Layer 15 of a small transformer language model trained on English Wikipedia (26 layers, counted from 0, width 96). Numbers have three digits each and are written without spaces.
A neuron's activation on a vector x is GELU(weights . x), where the dot is the dot product.

Input weights of the MLP neurons that the questions are about. A number n stands for (n - 500) times 0.002.
n13: 582411552559355307265512496799566504331710464456512459483508492354606441608508528766751455420405616293573634487556602656755517558673751492462436528686660297690313541623416410229661602314516252613235621463370538275409584638578624658652449645711675432414786341377455549642383458642483660450
n15: 462500419399383545458475403645614317322470582294430517592775554579496459595602684483406276290716487358675317496643475723352823560483783706526363592479694436283325711445401349396509437848592453575381446483400800375487389536555578453525522500587602665593619768691584462582458637260556792782
n18: 419471669390674321825573313543602410412391360612646593478359251205682615537522323547496470683586192399584277509504255542632363496521547533348500168475338693404457534593692670328359454349437667387479513727584621496560429598530479263479412341785261618428401580149398424652609496608261492500
n30: 536671422492451820472703456476439301445463344248366328458233476500544519472561508586590686811753431436479472582297468396484463297451395583553543265571575459239684343420670536651383484611448914468634769443620537411357292554512621524657759386417321666387573544475669532422635541426430542484
n32: 611398635599511800568548540645460219441240431376227429612384394551346420477428594605472432679481752476488563646492555603420552668153643488528449410602562616504415504623714571457406500692413696367496566536292468412371550374464361524601306568669296590671340539451385216662445853269589538403
n33: 520837645434613500504320350582728623360317531460615452382761601464419238397484299775541463306728463416437480434586536569691197660639585591537460708572560402521348500528373459460575460508653422572230404451572583667488508730520611496429378668484567550419373298316375460599564161359848523611
n34: 517671366464484483670275378636517534421595598533455446399585529346383654376470875406444428484476360442456563246814412639606360628530209702242405508492496402535389306521570370571683596546680249521538537559567539527491253270386279398467723258409418639669156709587454370298525375427289708675
n38: 552901554431433445646536564638593419563434714249374500604605596651604686296549858370463464622321250568391504365376612628291561387593444492549248524603233593483414416604520368670745173524309476405423461557639373564650473481427578703484471435571449562399601213417544316377536475410377534455
n39: 488358504279534355504488763521434276245757388713730394662446451199406575452492447562538566512353624663209292508484398685463741724409586512429532532707689475568366401488581365172666586549476434516645310508451395730363440587587548488524777612520237733430479447593549394311541437672294578412
n76: 298528457578331464353496278668106292611314379682690436366366424480540621243541348422438585437531431348458200405559468468310512447394447714582611672456670524616500617238639556337370367771544439270610548492540438556516453651411563402331525736500586388621414781533492484570596603381294273488
n77: 292687511496547337317286531238682484568567399557364496701477270645634455587441443645598616477302504523392538551642534565411668449636299515602454897443443484393441380296386577470620454629301438382593515624385410753656394763438594570485472352530421468427126381309446631492420555331496610480
n78: 655724642565414665580581538632369343678556471344759346439669271512279589751674359547474437746455229429780550783695404483622500627331437541238508525425471415591543559546430517459800404570383699566538422597279598802415393609305758568639609508396321387466360558574479630491587560594642780649
n90: 804644496618456426428620508792357763422472366477500665471321210711343447403564664632706579612293667574409343577420488536532679520309674740657450352406419512496580413634450472664553339621488500325309543321547275228456485417321704508573320448504439370274532524382571398371691371496581477536
n99: 558539607381611630598693305460139482386518603478400403403607328403720603331684482635676602292552696544468421242457284274647679504299362343369626750623578702614658482527417540513619624395469666714491557478632355749379496474411409886971403513702496559611352253550659328432338604577636690514
n105: 517562661504373500487462438458450471520372589524398636807487640623422432106332533685348334650355563537621833602367339583271404416675234838720557402631415613607277392550549442430509240471442333631500675646566263566534378468391488513577517425324444607675341422243690525441410284500458642702
n123: 471703580275424460496533508729847454662471536572552570504579520533745631403562516446550475548484380549427361231572451442529301608525533310517403378541609267445266451504633282536117439553549666751442609268480316526550508397243196425500368363642552581496434606491627631508427277332172758688
n129: 523429438684549574519542579664572454559523307221445429461406709370429250379287314538481583456478617515418370646515500598519534432232556456592474489441529519740550609429563628226597388733362572467542241659426757345538441702754478492646722527385442256598481436477586489561645301688604582595
n130: 511199500438299444508508382527603527549473338522522432369531534391406544318431417404399611548507799282361361620467281603542492504607580280453433628492533404453500359788675473582441451627432462590220706309349419500427578336561519523504393181665367233690197530594489500492515294636527511330
n135: 512516641322445461723532445248536584426609638550604359529556379570857534535512418772609480716569357777516340665542527465575659305809243415162469371395662325488484429571349662379394582379653516628381461599609560404484654761623561600242545584574378504468544524382354618601558585476407601552
n149: 438665571582587515390531457441430598523265669299401728512480646665407481656590762414405239713767500681637554322466454380640206516598465443520382592427549543548551352581283543657600361393365492450402721535750445414370656399359477697307444578615410444535484504480725840607604615445440404520
n153: 534511423340373556607619390481740297530189504671723492330351526399346405463665538396693458270489527376539568446423413530713573496603397288674645594631240431535527348613686511395708526612590477586401608588684492640492596518424175623563547450470397559454580568351542530771702492376620695554
n156: 423604594609365365578431492447585492624566677468476444197687512400613418583463376738595776429488308724576548450473444310508467283366431448475405576153567529808636731217238621508776343448315488373447492553568653491512476539329559475204597475424488538427198452320528504512564203541421604352
n174: 537518780615509721412421854472385588238326545662351715419449263455719531091528641430444482284487463559347377650638701642597310584509353554523527545505397667561677325495428881572481692310259500563444495620641243519700316474852241570536567486781206448417579486467459527763400598687509723556
n241: 392558526698388271283627603659495328456151670610768313449374264389424353285482758491564743482643622438533553514517545549374387604613594702440672230637597427398587612370654661624087380456429704557477557635611486462568702797554382686574579283292348449680532607259603679592447468139353355605
n247: 550259436524354528766475335433575650488737684387589328371550500729430778448421439412437574548560504549582349656440377632645487629550459613584768524573565592653450517516528446724423406598725279512650541338406487827538403437537604425472680612496564832421262504334183734648223525277736630559
n272: 388704304450667408689787541322669504400404482577353422457349262437351338405466363511278327328456624663254567722424489358432674561500459445596478459515449398519595320272500455633500604677392447404326548519192767504561529647474314728511426443459591635376402507515414314531482473561504422492
n277: 491449695397707357750569496604367565416044475358618432447268381500504582546296483600579556312496638475184453347591555714814465517737556315679513470458663219496561500816613581487447666652593176483487786560648779550452638738358433613513358509361430262500543662376487504373466487339478480491
n297: 707446610320418553624485540700307535728475481379524588469758280534495433630490534560409347206553510515556368666567945633584371341386312519550355495792254759657360139633747549636520525753368376670724679654378394500350534358301778605476546649646261581302405721240839451656695399505329720069
n327: 479525459566262441582384568604328586647579645429584521158410733407067434425755593435330372416645491386682602504334657410594547746483671483609265424580529573478418795560492632420522734529492595672677744539500683514751400410182571457496469465184380659564535441677679368404454587483736341704
n340: 722360351519301294476553496824715459560587630413405355302439436628500796373840528451603419512379382500618460471284464585484173390488597548562484480556310484629307678435524415444161303624364386544378584740264376290402401477622713455500391594272386517541737556492544440525372550475583558447
n343: 427630553441716368540467299459463603443720398418443395633602305550536577561537655673459558564659460413345230507454565369544415239460219618303479504511561364597271602631468649597639572522504423593438529445449704265600493441614617515741273772529613526464430590319478514608601307578548642389
n345: 519644619328642493380684459304661402430615641547478396345309474430622292434892408224595534511522523452364367633457737541556602474204578452367434408301369361523345500441496630353500519246326583606568581658522568575504398607263424326366396549390518654455560533573641515454378549637405532360

Each question shows a token from some text and the vector x that enters the MLP there. A number n stands for (n - 500) times 0.01.

" contract": 484470337604514546354392583508456455647567444502258760527509570378630349653541556481540640548304587420439446566618507405436484363307254432458596533361633452386545551513687473782324516390539374478589402638414580711617578499474358416244471644412673533440766450623518444410625735542487418444
Which two neurons fire most, strongest first? n345, n76

" of": 575515574495668767345443558566604669471566456456474567597691592334547361573608633679509426609622488445408518327551194592322439371466489559640681579361550424475529566589659452743490464443617426483471516542485700594822635557632527531426511655492786586527759499530392488461550560575734285408
Which neuron fires most, and how strongly? n33, at about 5.8

"et": 653458364608547825477483530475466494553601474574449655529638519365459464546647631450461599648422492447494371475570335572445492341440303344468687496423502473463661459543449424860431600320512387505569354568389443594657706522388482398406520367392606696347693571407485355437507640595534550315
Which neuron lights up most? n247

" un": 450494420703493590573460405489554522529445417497411710552656576355521421558620392542393649598283607472669575517525236446451389385361304363510709509513664430506560578481672397831364451414418349524490411556511583598546669528441357540440440375342738538597700553343602642562541524422439347366
Which neuron fires most, and how strongly? n241, at about 4.3

"J": 637413506615518666524371450447567486508331462697299700707390526281434451626561325490525645814288503489491624505558344511568408545539491226524649579518511287588532424522588572802436498362554492506366388592619546644543641511607410542469444509419816626561624535615614511523623597544476429401
Which neuron lights up most? n153

"and": 472476533455568683272272747470470515493610380584415673734800704257399494594695409695367515609404497331468521469523222565513491260507463317406648573405462521282613505598679451674415419500481343484697524620553465509528573543415454449474519460405686602605714585478519463495447422622684362500
Which neuron lights up most? n105

"a": 679523429586551478404368570540476433606645374597459716629721610408523528561622619487468574613377483603459560596619375513540368431460461382347532558537506342375690498442673482848722610396597366461481326648436586665470653614457474525332575475452619740533542591415562525343501620683510434418
Which three neurons fire most, strongest first? n34, n78, n39

"s": 457533516657567494363452548564510343582603557485441676562636495340428537636563461418402504691405489304535527475587350619545486426363426543431739514397556406451594499376612466865437529411562475447531286589450539534651398459383519439309565556455728663476671464524623353392441659662530239330
Which three neurons fire most, strongest first? n345, n76, n78

" studies": 596463461779559569423428499573526503667529488510453614606437514501471503702614513393408665634312369347499424557571419616465537350406416367476629590391563405458644518445583434860449618461529397555389423667417571694656556461400503482269528590499634703351632450490606365486610566563518317356
Which neuron lights up most? n345

" signed": 453589398581533620500542610294360543534596392291252809586427731413497441688521487464599693620330589506415455470626372575332456407434266376381562489434663459468551528574612449705383515405466380470519404588403665644527586484521453433267552598438878485524841454523592474433645627655593525332
Which two neurons fire most, strongest first? n129, n345

"ry": 647483425558615612322342443416677450545627499550489683647553541293450446601619517448491510641404453518571472466558395533548409415487438407473506540424546431355643524470518608916565547393581347438534306530448435713611602661358483438435524506477689478440503539406572332287455639656522425414
Which three neurons fire most, strongest first? n77, n345, n34

"-": 433550381489367678388372543604550427615375363542358801514586572504551526596495488472446391588292608503597628457466266457418507332501452238521723512440567477398426600572704546756327379698804361375506372615482624470728662591557484540356382483481603498603666426459515645483427717654491422544
Which neuron lights up most? n76

"lov": 715328307557427626495364601615457591649369486608464718524647615256420436528505383448431486559336509653408494497504369527560348475545364268473574579453428350378690425511496374652543698364505458616347445692449478478603846506507537434462686489465717661491808412355625610313593627718565427536
Which neuron fires most, and how strongly? n153, at about 2.5

"p": 646418338530583706370526506529301436557490435536414680631609571426442616576726606329480454676470522510536440457606374550507554506377300541499816544415635531384587515461485431868369572537574466506757360456460580612646586547525500454518463439469607595555630457423593494413565629699459425367
Which two neurons fire most, strongest first? n30, n99

"20": 472374487552596647375373581457485485661685480628469687693673573384559443613688361423369511540315565562369539460451249508516702488520348386344518662449561491297566376570636393753432611434661438364618354676448544662446544530500360519339511563421762619661764492575634427375606568585447367467
Which neuron lights up most? n39

"The": 588524414737592535439537470508546564448642369556420611682463517355471370639632542755474574622360621432643597548563314600456531625580481431413516588523492412453677541486613455936414551499518411475480444553523528572516531512491451489484523682429781566570668443459576556449594596602632401459
Which neuron lights up most? n13

"\"": 578653410544595656339449602598461383582581374484493545565533670482602503593545565494351628665195531374591635416612408518540388503457319370342546448499531416377524546544572508846548518484545436424514338500519589702631616561511485498257503457332759583565627567459668387426509621514502309324
Which neuron lights up most? n38

" und": 490442326608456559475557398432558569596364338451335810516650638438358485614574435569440597667284632428495517574529203378606372511477301250644693481487571408465660579563653408761460436442377451573514404580604598591688744531479406524392502539489790584582663619329418459596490548483480470320
Which neuron lights up most? n153

" \"": 592544419675469541401493553629636525644540497544566712564560543367722469537492405684489531575289616455610570406559168588491488418453486249440579535397438429412459508475615461854375510487531413464434437473517616740670624518569442448398380444469814515589670488430741531444331563563441473351
Which neuron lights up most? n123

"ez": 645477442626430590419403572716405575480461464574314759590626523432431424670747497397415465653272343454517466449555399462566512374411588522645747617338503531368403563493401413808542483458584413679505332599447455518532653562482536402315527413348723579490698617474542428450413739446703541497
Which neuron fires most, and how strongly? n15, at about 4.8

" =": 493586547661675465490525574525583465525578583570382675506589641413458519625595516471457603659395449490666519679584327564552400456445440246451661572467482532390585527583460384846486639617560320436589422639499632645798609620504410544396581605335818655456688570472488500451464566641478400443
Which neuron fires most, and how strongly? n247, at about 2.8

" 2": 480545531649462502560472532449546473582569494493537844678683502361422467691705392419360632579437570424674621397581369511388574496458486605340775596506560540527645519602614487793467573387616395380497334656482465646531577546575413552448421522347815634550671517589615609386498661682525491247
Which neuron fires most, and how strongly? n78, at about 1.8

" the": 658466368729580548408551461509556554431560390566460660669496542367491417653611513723514599593367609451544680469548292673506527636567400461447523617499454419408648461517610477914358538466596396481513473606520589565492597484435437476514573671489723629478578359477563515436472560660573323406
Which neuron lights up most? n13

"ron": 637339403467547636382532510627606526566674559596378661604323437416429403688652514359466363718348515519510253545555379496634300364644440276430562614512635420359705516546624480741397528543641424368471389741517492441790545532415595603439456417380660594399635527391604545250471552652583363425
Which neuron lights up most? n340

" pass": 575484493665559608504379406603594551688460493370275588641495579383537486634694428502532675603348660460476488442587383493433443412260339257675644576378701544393553601553562371769473487359581323555606352595416557596664672493375489369435451506528934545434605515491505496523637606564334487342
Which neuron fires most, and how strongly? n156, at about 2

" 0": 469500482580372476535367536509568515651514448459432854656743467375532387732676480378472540616471556557586766409597373507410507338472476493427655542590581608435685511619569430790498547376512503313594217647550606608556585493470328509388334439371683532632643515573565568398474542695399376325
Which three neurons fire most, strongest first? n149, n156, n38

";": 384446379522596531464523611502415501625608443637504781723445583368680458613476531526475564577529434448810547432625187524590508394353501284441492522520532493365668416603567504665312516281687418358561255589653709377463762582587498497354493623496802573338680571436504502438516706677332403492
Which neuron fires most, and how strongly? n18, at about 5

" with": 620566572518596653528493596412463658525622391510340849685587561351578431518550525526461566609380551359469427493642365526410436521511339418496565501408536519507611521629642491906444596394487357552589361565451606534616535568624342462346398511457676578551654566460548404384573537604485316353
Which neuron fires most, and how strongly? n174, at about 3.5

" and": 487558408591623574435417441606483670504512424627499628706556468284425513623619472523466620549377400340539416615708166448503383390491258284431600519488504487392714505584657474799443512490621392493426295597503638541551661571474461402440498540398669683441762490543598399525555629606391323508
Which neuron lights up most? n18

"ub": 611393418521499729541361582574485644526425424537380669624573616547474445338750598428540359736369748387534428527610367484545540190436454379401695539402635481325601470456555497714314304582359368414535349613378488490703616430529594534475483516322605581524733402467712582388523702640591338425
Which two neurons fire most, strongest first? n340, n90

"Club": 578424388609581612427344491517414506424726380590389773659491575394604440522453492492511557699477506609619554532586471534533501425432382433378526510408658437419573411485640521773387451369483290457450219557499641687571612456467603424257527631457705507550874485652601550435657613736426389421
Which neuron fires most, and how strongly? n135, at about 2.3

"aga": 663501461657569645431492650564565589614618365484428750749614434559539533627610559530435520623412500314388350498590329497559534449397530314456690471352612536303637630537494332759444478615502337445510304662608604460511602481477595280373375396441741649514471379573617616534421717490703514314
Which neuron lights up most? n15

" 11": 574480446572413550494389605488515555560519476492490789693668529371610478694704378489458643650375546560677501513508315578461622518507527530428668621450571481587491371607551451837472465404562539302546354607502547559627557524545448489427420527322857552559719412610541470387561655633489432200
Which neuron lights up most? n38

" side": 526500401615620643407510542395387478499621409571400686571520588387642514501590516374533548645393452496472718434591463482325662413354266402452591477432595621341532515397612417783507650392449326390578422541393639727532611525516413501307382708443765467538712514478622566392784619735458522398
Which neuron lights up most? n345

" has": 504548520769494447514352550608539584556661554540416622550602610385451421556669470550459534527462503307503479542618350605379368564540364317494685524364584488426560549720650339817541557566509312482491416589464624690649593398584584528447442587392752687570705406434543511396606637658621248481
Which two neurons fire most, strongest first? n327, n247

".": 605339393378680512281541489692560573613474581573403850548561596389532501563546472455438345617458606558552687484563396425457640406440460377580549391560474488566579489512683561736221510502735495270490183573304546486543582450562471688451615422586667636585644384498549457532629741679414315429
Which three neurons fire most, strongest first? n272, n32, n149

"her": 612464428502657750371325437500430456617571524548393642643436507397390423644600579489468511655283498434523262467562355503424388445447488333448469536478484394455507445456651610806452648388542353436607432757488458664707659552417377369420442574378611591323602549378633406369559550671610418316
Which neuron fires most, and how strongly? n345, at about 4.1

"ment": 536409413568566685491351530524646456617649590468331605670557474304497498589577604465418590540382419421500404585531332588531311355324444503471477722513556453509689488437570508865416526513563526394411342642535524621610551547251452417370574488499607535337532531437559479396519626750655309412
Which two neurons fire most, strongest first? n156, n77

" no": 673537427571470637559424513523426575507552293445460642674642536289535320617626498607470751579499515335640348517626286544396458437436508364388635674412640505431359524552624560832345495331461389387418452595566493541567621610370504461471451511436849649577648461410510414472462485452630401480
Which neuron lights up most? n33

",": 585598505617597624427487522568414484596545430520477730566441537348496504597617510500377587579416542415600591567629314553463544497505451403465459585459472481458656497543666415978439560443484410555472461517480659557581532577566443489320517555378692608511742464527493496407653509472581489432
Which neuron fires most, and how strongly? n272, at about 1.2